Layer 5 of a small transformer language model trained on English Wikipedia (9 layers, counted from 0, width 128). Numbers have three digits each and are written without spaces.
In attention head 4, each number of a token's query is one row of weights dot the token's vector x. The head spreads its attention over the tokens so far by the softmax of query dot key.

Query weights of the head. A number n stands for (n - 500) times 0.00074.
q0: 448474584640397355523252586463704490530588512550575555478450525369580448309368443492418494506439543569370570530505432555557578544450547451359494518448790677550419542480497595505707752366514469540378625519488439495466449541599572517559416467346632461422595584455443357443538554521474401475598410444585449344401469515628483576561666661518415587613500505432274402551671500601497380404591
q1: 536363512516585526394460558622421490475432206587449467443561671391300516606581547369541372372642372486482589591592463466412441477473522536665407435560542479464514680672368457473440510507393592483500397691462616537455402557526474730360559561515598589438514476366479487392434475541518464495544528493503486563552583433571500470574433495603492528424469455434575591533544707466598484542364
q2: 422319398540345597418517586385606571709437573594421711564337403595840554532433544603401583517276503577490556493397471577494769445569694375354428649340488493584469331618589622460497377757551509387437616523441380614576484517407584562456397402337581625695566562631382506411565312512466417556479573598369470359433330459314647567510487563313603307633376477518490411489603467519250489425503
q3: 578337490552473482376358594369581476590533411616406735381639444527517430415544442534411569378419494445450483686413398476588569220638661534434441563441442590532551427538397544483442437480629554543512503581539432521308555684439503672470636548451559420444476473406421525503634409546395450601500597440554516318592353339313476542518604468431461403752583545630342292396490554457509371357601
q4: 627339416420424579395467539404609547512425556294459774476483463480787549433448689462649496678294516493467503609590198553511526384646740455516562538441474471673526391523610620448481500580435527392396565301426169411416622580379636582488408444569673576452600482532387472409487512518416300525488480491444682506459494391281614482582373522355569399480494460485528350537682532536426351507495
q5: 594640663563572525714621609508419385352460432642721284638517479582386429320326382477605412432620484582357419496474705432470243584375403546453460454848369492424493622441588463607551345586598513624398238496622627622530415488578374197448651739575583665220484292797641707445380474533759728461535574603307331668191591624485302358579485562580480549480677338521413664591327584522562434488573
q6: 646250326460364563638671525232562547611441496404256653451535587458500519361479592725497583459452548473541569397496348564516584439511591641372328544459533544534705318670305485610496573408500516479373758610684421582349559584299642564493391361202571388605653618685517411403432573480522591631473463510689308324352224402357574693813485383559455457731639578611439384473421681425539601275553
q7: 590601462399514423637570602605697466326453658195345601397547553433382555404516430513456405614387266592483490546455415525529583592681519374386407701543512517472658362473354658457439516662327414528708311402363304687398538556436564421557654313466549580615735441481402529238635551425598562296482573602441491457318546399391400513318757607402302473588587591472454416525450527619521393441563
q8: 527379258555548313342516735467614529576522581282390662467436407667543563529555571700489570392399410398607469417485292579541603678657658691338480563396635367284653331504515528413477551623500447467610508556366293622631647540155542627824224409386538343882658682361489414423492474439418511392342539290882300413447477360515698619492427403215528525635565571582451322401372515446373447369572
q9: 603626628614568557506555669652504488534656373450635500470294428421503430490380470425620136629529370497631292622427380346464500718581706473469474595648362267517552459500685500290557574639430463380520516473303449393452509598484517400539450589653409553493575520345432567375526392398630451419480534595614503608503595367580511476516528406551633593411471591391411377423343602488374540426668
q10: 484764436415170440629207827490712509239544700403302279190598537490637462283701341575373654452413576717404259527563315282373461417914487852575385561396470193404457492348893840399589305599358348395618394664490341454745536373369670442598489596309650403538402600584355350402447630391453453449479637398427377311490335321675383851342691327399326398485517355409262469585404523395515748500616
q11: 516522625356652363399527574622522382661452476442504688514564549504300407384500490372725256621585359508594413571539520622743439633337432496416763660541547242343611673493670503390504712719400466541531474504312462441476545466372450511462412493716209482584734547294537610476621482462459268263493683434641610464523730591532557437474485610369621579569493801396586324333634467483299317557428
q12: 557596558385238567654450352674630412375531556510428370423577656461470612407581404460572500579695441562609402511539621510305382306329497425562417328415544640613578497611551447566408608507634444717550417514673395589480280305416583395357853636596365848227554405772520564409307542599433527529507470768279510352438371724298474496504507526682629460643415692520536627457655612531640407398329
q13: 266414425419446600461708329628355627588420406447439663450629458635280114835405384165301468285637567231733594472472823381214504653515544403386437670364491490518277467423565496378828437486389407478575583435480850636428509347661449651757195412554689162636733785591560390414480373544687591240272465505500539309389458343449861445515646832279294714545588624709680600379278603438821470627573
q14: 568714572477384654538516731657381431288398504374368428260546427784715393433568497478441386670353299543688433566464553503435342654613368709399535675465435232371555444432611727503549365677364513286402626344512281261378582246436473535607487635470540630461747566609537605304396554688534555616405548290349463430599320426610602583508545388350647618441549518390500579691462519392528540315573
q15: 547728471648459356467388528636439593584646705567496469311604510405551456299407262475336577463537533413669735360410674507440533736440387639539404516424434380604483444340823486648558360670427693557511522514286629519520531410511451751398376444194514656591620354318513444391633376594529289658598516394493565588385412697437632780471357493387563575474533486550461448618484276614553481345524
q16: 472522484503458430399483571453560588669441554572683535364428592356461500454571429593615651390503489345478478521537410358471497219494599682358365563477553550426538404409603472519574404598506565582537399561675646618345547563410416393466422436376359568522440609645356479469576367393467425525575430518469411441672371432422533505587508522562548455569490516445625455456360573400624448708600
q17: 587493519345472433640497406417553522330560507406303457462485589549311398496372430503403447669622412535586576412539581497503506575472454532714620285781460446503543494510388489583614541529364546478535233399381469410544379364607524692576389490557523321450532472199746497608552686463351503563290369659562403763571595580615556404445667262511552766387584370515533571696439606531603525448523
q18: 518383509479415449578390720551458561559515172532484579589495474383420578408692468453559646451475629494492662531651465424371500425516605562402269583319452540495463521570565494534434395398529473490391476575589617426506362572540357535389579632350572597703483585601517462606347520532513517516534449558360445490492523464422494624508545434537500325405498428449389644514413471453508517590527
q19: 478593500452259649660517439534406503509407346542503250411581639402236286648491478446574341526619526433565380647679732527366418394434500442599497458509360439375403581697472474489494439482471378527601497652634598448420470320637454575369522528576320649354386497471532506391418586512710738446468389673576523513527491477437432515666506458687447595275553364479541472677329633348561476562476
q20: 429569581495349495367589563491549404516403387478604582464544516478390360587495477516552668648577495425609461523559538443613507445536549517468285604444432556451429581747387511507551384515597482575464467593394533529341346456691349587351649417443389500540281505324399595482582421483465573558488551666445490552539412527424519469473590558643481380534547477561482510604464584431649252475579
q21: 634485507524675553604667487393675508389555462369646697561480446580491426515233508485554342629410450604479488546359494581419398443518578441646470471629407432671409602473540500485605497283515455527389425466424395435433309296593360467539453506626506353557497419362481475633533536524453345608614452558458389761565517313617490562411605474516584611405570531540403475534433641429636522593428
q22: 370599671578511570665565327674379541489552396579558441532500500338245377562405398555476326523756623396658554357504649374462278557272307370551538456520450615548402708537406292629456521663574500589388519692604808335468608358680381259455622611479468620416496507516550582545492574637804678442387457629652453608317626716288478518687369672595538437365626493480618475617262388551512562485509
q23: 421477400360485568605586423341608524475508537433564503470550530608451387455296458336542593638585503554587466328566478555450581511476645491554500550445601552463513507460769480449483425451304575489512485500354500474401568405491464494549435425555643615741801482602291508359532454368359362406477580449574580447385453412391611642494571574562359415653489437401644568455594376681440518588415
q24: 450273465563491524437417375662359578504684403579461362606438461668518662500538349324570680628579792444509540236672471694659476470113508495606700181365650701624533639689710188542585420603765760679453459470509673707447525519549628514365592500460569772388602430335383401428473538566581423584669468530592568613227661486291563393486155544409518440855475448349690679731556386973326481368410
q25: 618568268471430477734567412315854599427581649386574439603503421391442445330541643500610508511417486666471316416368158337400595472838669615450401675536477338307671459431659594398468524445453512369632467503541357542625592418260445489452570535532524454525496662818461444480419603287438457550685477537270464465386472474584313541449582396585248561432370500467252466333631429403515690474628
q26: 533360529313579539742496495404567484475448694449367572823533564384449577108581471399516557544583355700824425805345417476526469355561566536504348771457442351347714408419525500605415512736419525496260785389801197367472363504255458708416563500308234671379359414500531688404509706685389628407707235452469462525572450771541671516522479217637570511398735569376270455365534483551656607422342
q27: 579668500476529511374566648624408125648387810582492666557622373815621698387378427686452707369437339177541610333481548714510580543533522393444676361522562673396573302532457354637524466323439388328542423330358435607409443567277525893508413426405573350578504522527460353470385340548403602718460369398471272473640355648668723450561393337353648630592411600617372561555777673399487386557503
q28: 689652500441070624409476845416790356291485555617527496239469565566575472270467453481692579468649315443480338390410598475527475675714460542574684500511546261594521398323596596410660474500417487256709580508427456430742289200632489700478473409619492415491280417496451692485155519667437389581574627463242447500661355568626500470405562543349480504422532526575462593521606427344784405488632
q29: 577373517507811497367403571280169634670462585323460504447558595606597538543681519751621508332268571426454665413679256421594571496592486556522458520531497384441531487643321589423634577368556541382555360442182363427601451612537242660331534602353676456572426740262561277595389436483335384478490615419350604467386402308449557600379570600296592601672524292544482489551593735538339594614572
q30: 335629354759466436470310426518409473419738341438362345361525581303788652675575608504678589496515605487233754452700445339522390427431508620595441356400595508593359486668402586500226465516349281826330462548500415515450697513570500496634647447453697582481474458854553392512509211380538645661226425551380538496271565560431352627589500421473633571714881468405641361729410393546434338193637
q31: 342363586485480545639358611590445615496689367603526399634368369472580319492619362338729393387560538803442770319789425405299365756429623463613453661472645504789350513366578479565333590409446497539524481471405469459376432397455432492748747482612551676491607458534472427568270645412443302481514596762253517348729437418548500482369443788439692589572605412611555438532608474405464644593494

Each question shows a short text with each token's key, already scaled and adjusted for position as the last token sees it. A number n stands for (n - 500) times 0.0027.

Then comes the last token's vector x. A number n stands for (n - 500) times 0.019.

0 ":": 490464542543600456559569638587741547497476368516523464446506531555370705350924450630504497426484
1 "3": 488468596548575424534532608558678470549491336508537507400387541635353702256896420641470539421419
2 "8": 489475594528567417497490577575727517601563360518537519460414512614349694242859395666480514483447
3 ".": 478557555533580450549512580550814536465432450534471467545536524503390679422851337685512472495484
4 "0": 478417603605511384516541525542608468544497368488459433501442595645330647269851331650463589385631
5 "0": 518446563552519409480447526499697557658556370533454438545497529586328649307817256669534481469572
6 " |": 520532510500529476551550604561806565512393483393498551570560581501402693397859356664487543523481
7 " ": 463499485466586448535438542482606492523490430372489484498533506509460613385731336486502462470585
8 " |\n": 500489491510541483573542545527562526421637371383498558545561559571462582395781420456502534579671
x: 540541461539533539517576477454466461475519489536446564498427504428502414566490551463544464496542523479549405549517476464479533511693490531460434612481452434540501438504477467475466530479499447622515460639489561496615578497433389519509474505490466579494510522495426456376494460472532500473582588506477489517442439438485485491492530529528512459528507531427590359455553492503446505583573
Which two tokens does the last token look at most, in order? 0 ":", 1 "3"

0 " P": 501475527513540460527534619532771366460436460565495450496532486527422621362831461646446459441489
1 "ak": 552504517512464434563512542556561339592530504551547495520577513547481490303668487672429555429538
2 "ist": 470585461515518476507511487529518395501570405475536508484434495524366585396607451672477508556452
3 "an": 499486479485462457463489500602583258494482401655456532480531554468453556381613426787449423575464
4 "i": 551436540495502469452589526642522329494496415581490480408498542529453517404616399739325401494383
5 " for": 503518489497559437544584596529692470385414577441508495492488519469430570472729508705644438309450
6 "c": 539483487475531464448460527633633541448425487459468494501415463502487695341675337575396490560406
7 "es": 478527465486503495468459528627619526380466335361459488467454546489372667409759388629565450504622
8 " m": 501498496521547448537501630446718431400503566501495542503510502528432534447720385638524507434483
x: 592468549431534496461529485554524539537502447518556428511502489498495527517441520460493483458526513421504504448518543506528494532873435435498375491540463487565537460499543523426525490486496532550466450516526503556464444619452454448519481505534549416547515472516469423548444490490527480432529492488535507543477532499440533508524513521451570528550488454494527422462469501460492531468432
Which token does the last token look at most, and with what share of its attention? 7 "es", with about 20%

0 "b": 548513473529451480528486597512649409486628532646501490537576480482512498564574395721375513466484
1 "ed": 472515467513474498410523576547725477476625473537521541509548452464454481485663372634447561470522
2 " in": 462459532531599395532528596571712504422434546418470493489451498480400613435734449687484484464486
3 "to": 514461516425504399444517530520667523383446420333530545468460474500432543473683446533508495467540
4 " the": 514500542523526433519555622497746398474386452489466478484455513510393541387773438632456494480372
5 " B": 503505531519487455555591656532662311451427350550495488482498498539472504440758438617471453472496
6 "ang": 532485520507528457499615549607473265625492396639522419472543519520467549431602566806262404531554
7 "l": 532455525459432510387432509553545556414579423581494467486430405478560507552505487474251441523328
8 "ad": 496460478473501525476550575587590450506428440631430520447545516494500582497480575624481394622507
x: 401517449488479662458562550459430481572619523585481542568469564528489538517583540578444534538505436590537561540423477456488483462565538496477551430530509466540494524516441505643482557505549514479579544506498483461461501600560595562497572526430528444460483466472432446395451495423470543439535453405485459463499538426494465433564516452395411480485484498397498499504531502482500466464479
Which token does the last token look at most, and with what share of its attention? 4 " the", with about 30%

0 " |": 507452552544588472535588635598748519485458460438523460459490533527379685370889421663467504467453
1 " ": 481514532510573436526504591534620462499518407450492475510512445522443619358821412529475456398524
2 "6": 486409596568579411529564524508450427568628378320524508412354529582413512247735461727510469493612
3 " |": 478539537509565547514567615531705580639552453452554488495519496519425631423738394635566468705599
4 " L": 498519495492519489473497613470645379443612440522522489505511478537499595390718465443454512488539
5 "a": 494529496543509450483427570483491390462694380568536503495510521473453566465642509455478425531552
6 "ure": 449523510563516459490491525565523459543521414782558513473474504564466600425590600477472552544444
7 "n": 509497538483567490498435577542559371437536372727497504467500489518419615508586476591512420513417
8 " B": 524460516499486480527530695516583347398500468647526523491502488511517511511737517597466357367400
x: 573532473522537517449485486470412500537472507481465514472521506536408490530463480488495485450526518548548527455504539465475490444909476485492418500520477564486449560471547421510504480515496530551550509394487464523501473470499486432488515503473490484492520468463472486500469504480558569521535454441558500483550493503537607530568586505443458514478535520443483480468421516516527460509481
To which token does the last token give the most attention? 0 " |"

0 "a": 488490495498504462485509606576662413460438386562544509464486498507436576387839474662393492420444
1 " P": 496498507503524468528522634534723373478418466613502458493523460519439581419810468632441445422462
2 "in": 467478483517522388512490494500559331624570460612525509519561508557440639326658496628457458514624
3 "to": 481539470472480500467520582517595387406589381504520516416471439536471521435685602723445327487396
4 " (": 503550506510549438587551604541730485422396474515510489547520541534432621452840437711558496357455
5 "8": 505465591607552415552618549527504524676417311376439411497434566591434559270699412779597623476599
6 ":": 457482481448579509592548569496637618717511335502496527472547548539424640473743436652779383650701
7 "2": 476549586623499382522495551510539529597372249621513399582458539567431567309683399672507548436574
8 "9": 495580532551537400485463489566683519688447334694531432587500530569379587284664351728568540549544
x: 489505463512553504464401504509508550409575540452470428491518504498500534437589474635546503501474518600459491489549499471509425507818492488471467446522499509500521460511561576506501531470455456516468535464488493411506487476511480498545464432447559501478579486485515485563499495511474469458466532566469493497449486438526524593509466515445473478588597390461414475588468555537445538465464
Which two tokens does the last token look at most, in order? 1 " P", 4 " ("

0 " re": 492492493492551440543537572494699483453399536439524469518518500551431540365807476623501569404456
1 "t": 539499533499460498474526502519512434559566513494464537443504530513488474509586403618413540470473
2 "ire": 567499467509541496488527500563693483510569435385447497502468462560431572365626428577537520699615
3 "ment": 559463494466492490406563539501648470424532370444508523511473483470411480460613322619577508452429
4 " to": 521454543527573398496596567565666530424434484434491477497482529465395557356701433701516499446507
5 " a": 514494546523526419508535610545730398440484493450505493505469495509420512394782427646470543495425
6 "ct": 499464509525447480517574539562588426442413460478552437500491497567425517442624371623538478538511
7 "ive": 485540529530506504464571571510663495363496317413454460496483480479427459445602399596597351522490
8 " d": 487555526547504455468547568469682376369481415482478465533496504473436479407690349628547469444518
x: 506457474501453482481520468520497536562514447544452537477450457480462501551493467472436517485489556486455474451486481531540405511907482479488502449430516527568473480575529464463453537563545543539526498490463527546501560511453509468488519446519561558515494513487542512503397475457551533456520480439489485456464565488467526472434525452495456487463521504497561493485576499590504460539450
Which two tokens does the last token look at most, in order? 8 " d", 7 "ive"

0 "if": 522497509510509491518450602581585413420527475504571509439487528506402523511642342706535550558455
1 "ic": 503455505458461510408571515553576534442402350414487500495473523453473463530531386678545622532371
2 "ant": 496458503511491450412589566550638369463493333461479503487469458441417493464684345794594451513457
3 " in": 497461534530592403527519602557718491422402519421458480497466516449418612452719448703514481445483
4 " the": 509509540522532443518533614494770411479419455463468479491461526506397562401766425633473511495390
5 " l": 519490520484491467535576557491632337457501433440519473476515482567476536400676417665530521466496
6 "ight": 413526511518541470488569592543645458455470407402505434569513501522405540335608408616657476764500
7 " of": 508511531519594395569527571406708524395504326454482452500474535401387617431621413650646495481601
8 " its": 467516513536528397508564603500755406478433454467505505558505562478376539325728348580461590483401
x: 552460485524559560489468478502504560474478448568528560471442484479487462509507533500529457527440488522464496467533577603422502475828536429527522427509607475468574509468499560522466469459524497496439369454559502610513585591531553450470522510488523427493540544527479384554513494482455508491492461513451448444451470442507487489439516460514494504403491509511565487508490509514524466479452
Which token does the last token look at most, and with what share of its attention? 8 " its", with about 40%

0 " l": 496501507489506465491519578485689403434485513476493468524533474542448590378804427661479527462438
1 "oy": 545483476514479518485473549435623443527551537429453440545486476552412608379634419479586479720443
2 "al": 542459475494487451406572575516645522422557273538467501473454429432434499417631382626537426571482
3 " M": 488502496486507411491487662530664340455470421598490489501471481497465532446726476682450459453452
4 "P": 518513489457508521504452596547631401470446364667518499502506476488478520442668418739442470513552
5 ".": 475535425425529510495479556505530521357571374632505578516487525434487618504636511751403462443687
6 " In": 440519484531558413496568544556655507494558539523546409513508551445435545547676514723501533376598
7 " his": 475513513519538401496550591530775470476402515485501509550497550483378577323757396584513529504409
8 " first": 491563523557548424602555660583639450495482409412418524577512539556303519296742384629626408672492
x: 521614450384537496499513506419503480500455405514487503524525521505494516530630651535474432487391534467501549356467542543431491400682520471474502462462453484422518488472518530514438411527545455490594443550503478480555584588516582513491537570514489507536540505529464384449543445462496513562446473517532478519543519474522406477572478464437517490502521582527529507580466435467508530490455
Which two tokens does the last token look at most, in order? 7 " his", 8 " first"

0 "2": 521515544525561472469482518568658552584380494446537581425422545554392579331720243599465401474501
1 "0": 504462534518534491509496492523696531590325455481524546467455532606401604315798374546508352417489
2 "0": 481458532503512469503451540523706613615339492507560540503471474576397653353772329536507327460480
3 "8": 455453500474498456455425570601725690501392499535508568493452513519411656384749288564455426463559
4 " |": 506550538512543479524536612588782530457373507436482496535521547482411674441852389622471490478492
5 " ": 518471485479576444504450587525649499481438447460531503499494469468462611419785362466467438407570
6 " |\n": 480549522545531474547566567523519509403525348348497513520495548527478594408852525448486509431666
7 "|": 485491533563517467549575557532668469522296419380512539588555577456430610446849489545441477469415
8 " O": 486517531502555432546525543480560345596286351403448471482522532550481551328778608512547411465566
x: 513475488482494475517442423523436482471505462414501493493469466465464484460467487538496556503470523615442498460482469456474475462860499550488525519518484416513512482493480407501490587504546470529514500561612581504547452458539629466454466466552475523539452440560475514501520512469521542454624494540462444547521512523545480459539537451533452440548485476525484451484480458520502548516481
To which token does the last token give the most attention? 8 " O"

0 "F": 529487493492468463545520573517563348428513398545557497538447533481438487471690486763431418541579
1 " se": 469518500459503442503553576571678385393503521492478485500510477496381506356726484748496492483507
2 "ct": 459495457445404467441600510543667460425477474511449508492475511499443457459604482745529463535370
3 "ors": 571516466466493450465556515582703548321549441445530461579532529452362564461645405753632443461515
4 " were": 531527505570568411563545528604700623388550569417456502562487562496341533390675306621627494484483
5 " d": 526482538580534413476574562504567405408515456418526484490446495490445478362724284571500558490612
6 "iv": 532464487549559390569467505555554394509658498469486559521471529530466647362679372542455611559567
7 "id": 543426465518508427461514484584649592500539443496478514471443458531402593399618352504332535716507
8 "ed": 467451481600536483497502515562652615403589463501520483494458546502360511430589342611471545625533
x: 496497508528578567455546441518424513558520508475556479456574453444464475456514503484492503451353517534422534464498430425487479494607512518493542556540515518399457408468533750467501484482511550557454488449515414527463594596492401507433499536485624430501496549504493493507482491540515483546441500434510488465522509508545461456488559505523492461647512505414591411487529504524497521550488
To which token does the last token give the most attention? 5 " d"

0 "–": 510502507502579463584575597567664485459406406517530450483498476510443597383843462655430533365481
1 "1": 543481537520479475565509568508479455636517387479538548431391480631495525342691501657430518329499
2 "7": 441453520511542478490462484559596582754497470521568541462433496590454581305687458737541436486503
3 ",": 479504540520572480529433551597723648558415505572439470566447554448384692447748418611526468459595
4 " ": 536523498491549449523491609575668490455386447582482531527508490470442603444782382636375553398510
5 "1": 493464597596501445558493605438494449554534386470440418521401478573489485395685438644411564395612
6 "9": 599482527549536465482449521491548572737552446482481482514431466524464496345709425716504467514474
7 "7": 568457523524567437455409578512683673824461512616611439505458458514428553353618249663482348599453
8 "1": 489510529556537478499376531549782569481428486647508480518472497517390592442605313589519269638611
x: 466497539523486489539486558482481529433592461532508427538519455500538413536487479501528485476351530549453486472606438479503441494742530555504491524483512527563485453480584636482470488581516543403505481520421476407472522481454590451528549539490577460494598509451441429525479555543492458511480542479603509501526452370567428524494569478479466498506463467519532464509474499524382495492470
Which two tokens does the last token look at most, in order? 3 ",", 8 "1"

0 "at": 542530455483451488489570592549598349349529410464494487492554487512464508509702356729451561537497
1 "y": 478531511486484474457535591567749446433434438471502512496503492500408569384813374691493539484489
2 "a": 473503508491486470468513609574686394415478406527480491479506499485442556408834421694415508463507
3 " B": 485524480504469469530544685508655370437488452623509485485509469521490509475796469559466450407485
4 "ach": 476439528509524460499581587610475381615567503647516459544532477487460570381633553658254523477528
5 "r": 537508462515486472488449562572579359404601430671468468498472497522444555522598535675286383522470
6 "ou": 501532449492548496538457538656586430477410561706536499535554500503426579533559478646394318595381
7 "c": 562521493489481451464504511592565437390420525747550482452470375521475524402575493581294347585451
8 "he": 451556539545522441548488502579569421393406536592469525508502496487402503520588372634461445492514
x: 473542564511485458518437447437526459504534538477475433520393508546465504567489493468454515517323409516496517500481503496573542605677540559454488509495443525508547467493506475408532563521473511429501491497512483478499486619524541514449483551554446492517601536424444401539562609469433603583384440439597492445552410466533437458527481495500562510517489496552462432526568536489465509510530
Which token does the last token look at most, and with what share of its attention? 1 "y", with about 50%

0 "2": 521515544525561472469482518568658552584380494446537581425422545554392579331720243599465401474501
1 "2": 480469565538557469472481520567659552584380494446538576443427551552391579331720244600465401474501
2 ".": 475539541517569465544525569523771556476341452445508441529530535486415674421862372645498494452490
3 "7": 491428585547535434489543537526593557557448362392519515457425583607378651272815408619427615389554
4 "2": 501446561496522480470413475488696579672464362422495485515511542553394629326796306623470468524510
5 ".": 520543491484557474537486554506810561467346463450494545550538537485413679420849332632502468494492
6 " M": 484531488503523436576462566440709339543445452478509492512524520567443553393730451531531547408537
7 "e": 487533497507528478496426483493649445504475532546488532521503505548422537343658447438556520595538
8 "an": 468535575541528503535537516502513462552488477556482501446513559593426538379654542478474522615479
x: 574534481403510464494445507526458475581492520371423539481508503464548489460555492485493541451420521448459471530569514437455521535521529634479434399653474448491512454447462528494490497543494521624518499594627613535518532477440584477476452437594510495576529471529444443438510503448508584436483558519482499528419576456553423517563527498543539463523410452533383507552441530490480470482529
To which token does the last token give the most attention? 5 "."

0 "an": 479499500510536449473527608601714372449471398524546537479468527524418581366805401716432514464388
1 "w": 491496513517498474560502612529615407518503456522556514507458503544465524457660378627443468447381
2 "h": 454426547541507447438522596562570390541536475580484537481455511515467528458635331625389516439395
3 "ile": 526481464486538498492551605591674457397487392551481504473488485534374568398785453724454547473431
4 ",": 545521532552573452530503594595692535420419461558463464547462578455380613424790407698498524396517
5 " D": 502475522523491442492534641500540365485529390610509501493464492482458491422730454591464579385548
6 "en": 559472467533538498591469490466480397596564478669517543469472497580432581380613618531342634512595
7 "m": 479496522563536550470420466474453430580629365739497508478444455564469476537399575641338606514437
8 "ark": 480438500536546476527511589594599536504608471685480551508496449516471469464622483708408471594469
x: 481474490552500459513541545504471502595474582571514517492556463519429511455490551539519564487353378566467525530505515502471425447729535505482509544553458429474545522427522601434500459542511452539502546493557491450417481560432465580487493525491503474487585543442493443404465478464448499519497506434652504504522494457514540573550471474408500573445521498458471434463488511475456624446506
To which token does the last token give the most attention? 4 ","

0 "u": 479518486476483464423495550586712408425449429600524514475478501551452578425747436672388542440414
1 "h": 475514510490485444443511591555680437497407462581517536461456494513456568423783449666367494411355
2 "am": 481510497491508435464540605574700384484431404569476505482496499518419603353843457686379507436419
3 "m": 515492513495500463460488628543704397485437382616470494499481482545404590357806433707405509429426
4 "ad": 529481524525517499469519646586648366440461416673473470461468462510452599382762418650370480532452
5 " A": 500477486500505439520542623487610336435484463554485520471481466548458478377698485582470449441445
6 "t": 443482519505531446476518652586573419512524400766536453501533497445422568461670461552429436405491
7 "a": 460546537469510465507443533575550358489600329607521471469492545515431559367642451609317339494548
8 "ul": 467448540482517524516551553553524370511486508642517537472541451472461529522693459634369495545454
x: 491456438542570514468474518476487528549489582511483491496497568484539510563505476491498460634552459501458498492447619423524514468720476574445515454553492481480490402498491586451626629601478512468551461490481502465462510495491458496526358539481445560550458435430480484479526556507490607565559503396532471468459584458441511455529454416505408494477504464469481471507470573500463527448496
Which two tokens does the last token look at most, in order? 1 "h", 2 "am"

0 "il": 483470459494500450481484529507594403420435505444516528530479523509477572499613470645441465462364
1 "ton": 502502442444480517517470589554606429386448479508490452546509487479449553478693520697451453473448
2 " was": 444506510543606457608507561626650493411526602427505491535480572503391562448642377695594492439451
3 " e": 534537492532570449530579559542504444455541529464447496441418489575478464412691373603439616526552
4 "le": 521549537530563496495441478506546463549561554540543499485470526611456561361629397476495622596492
5 "ct": 515519482510519439509503519428562501571545379464474601444473525517454575381634357545500637546418
6 "ed": 503513492612552390546525580557750576445588467493511473546482510493388540430615374559500531502517
7 " to": 479540527557545375503610571581625560392519432433525463540482586432406578328686428644509531391472
8 " the": 460501523565539433537542643518747413442507466494516534536494534500395560399763422609433528488379
x: 550496501553517497488517479439469556502467492548491498467433464499524487478485546490502533453443498531477506434550537513429482507829527462549532397580543461517564501475482583512437461490492507473425334472576585606523561557483592469513496538505537420494503516530472411522526469514522534514458487528475447496456416463499508474482491499496475500402410541526575481467466544485541512515464
To which token does the last token give the most attention? 8 " the"

0 "k": 514504505531487469526492591604566411469544575740556534497510508461451524512581421709390525470517
1 " ": 477523515503544449523543627560679433420423458575516465515517483493444594424815418694409500413465
2 "up": 519470512516557503540580558526622473576477579540500527526567502504463593418608468660639460464701
3 " a": 486498521489505435519555618542756388484509526470498515497511473523441535376796447645527528479429
4 " b": 488492524490498466514559621498693391409538439441539490473495488547469478396753382629545510515446
5 "ron": 482542533551553478548501529476529473500683382457525503523494428497421441405603466528467470583425
6 "z": 475535574519513518521594524523646398474404301380480461492458495531409501326598466623554463608431
7 "e": 501540519507522510499543552558639465367538331442494534505473510508408555468652299517710525572465
8 " in": 472551508544587418549527645555709508430465518518487507548513535426415620460719472711569472455535
x: 599439505503520524470472542477468506521481471529530424506463502458518482448485522514472487418479535479493507520507489490480539505888475446525542408518499473610487515517508594448424512488541482454520466472533479554553509596493588478543484456527512459495479461431518522407500482457468503475492487512514561529497499487408490474444601505490527519506465459539577514458446521517486511418492
To which token does the last token give the most attention? 7 "e"

0 " |": 507452552544588472535588635598748519485458460438523460459490533527379685370889421663467504467453
1 " ": 481514532510573436526504591534620462499518407450492475510512445522443619358821412529475456398524
2 " |\n": 515480546560562488577573561530541521469589331369482444501487530566443597365842529490506518481660
3 "|": 500537607591548457545580559548683477515312427384484480501506563464416605441845472546445474480416
4 " ": 525501532504558423597516518419532437612233216300543517488525546508487625335769527487505485402486
5 "2": 517483628648513375607532495391348460750256183252508407529422554582447506253686540617512418480637
6 "6": 558507608637532399526493398411406548844304285270523432513434556595401538207680505627559369621496
7 " |": 559444529482510474562490526389588633836211424388517484469479486536459606440679553526524285667595
8 " ": 472506522496567375548389547426555560685248383443489425459480469507449618346736516395423195461602
x: 545483495530448468520543484564493531427535450544533428478462532545493415521514537474504471521482485585539495500445468505475579513789568563468480579525495469538439367467482478512481399471550470496498466505520504411465469487505536431565600497445509510502516413568498495515402577519506520473540429545455472490527495454525421492531533420581534462471484483498458598511422484523621554447470
To which token does the last token give the most attention? 3 "|"

0 "ov": 564519477480492497497487591582615340474605518601555523530473515504454530515627476731373515453528
1 "ember": 480469497518538493493510574574689506459519618502564534579488518474410532493615469606447462431556
2 " ": 460524506494542439518495617549694450439374453507487484534508511475434595435805424660375470384474
3 "2": 414391569585534452564444558503471435674491460396446475487400525568429502347696434697423410402636
4 "1": 478414566590545447528452544468562513773527460460401436487405483609404494311658471676473378505516
5 ",": 579529464511568498572444557553693649653429603555465515565482555456400673478711465665568378540619
6 " ": 511486481494550451531509617569646498477402478572541534514502510456427580455785395667374562408520
7 "1": 539565580627522406567513623442523452574553377509515425568442482549468460383688446658422572393639
8 "9": 469534533578547447481471538508549568751565464508586462537456465508431471342685399745518493529524
x: 491495494427524423478469483530444523384489515396464349500540439505532501499540516521539492483473502562541450434511469432505469537786496414534540454533493456514548519511545555490487531503387451573512509486566449486515569529520524507537524504484544487492537468504467516455511436560462500481443654484439478497433570525494510530487455483478424574577608493455477487592484498492499577450518
To which token does the last token give the most attention? 5 ","

0 " ": 510486527510556441537544601523703422469414451471512451501518478511430610373845418656452487452496
1 "8": 565467524491544441465530486487498484646505366337545579420388530551443519271683412783556510571626
2 ":": 536553465472563534542525567498603617714596379490500466522579475524448622465721444601669321702679
3 "2": 497405627565507402479472589511573549504496291654495527451376521595399569321732358579440485443544
4 "8": 501376624544548398427422543583656565574604380767508487538447524548358603318697337588467555453510
5 ".": 504520505465568502480454531513746594432521386623518539551532485463423637476752286609507475542635
6 "9": 523471553537454404506509554562594538492522347535470416576519587552386620318786313691425643387552
7 "8": 524487516488478426432431521526689646607586369584512429569516518499376583343738202653473518515529
8 " |": 556456505396491563522526598514754604538385467372509516517536540476478655474748341608515569568576
x: 575485518520483596442526504471479597517458413490539576498498525500490465449486511473532473486543515499436469454531458506520531537819568503506458460579505439484511527515449573391546509491507518381552421547511513459496502472555447468550487559497522472410480504537574404515522501486479412505500520470494459483496455421456439488543583553488450481511518462491436550566440562445482578545468
To which token does the last token give the most attention? 6 "9"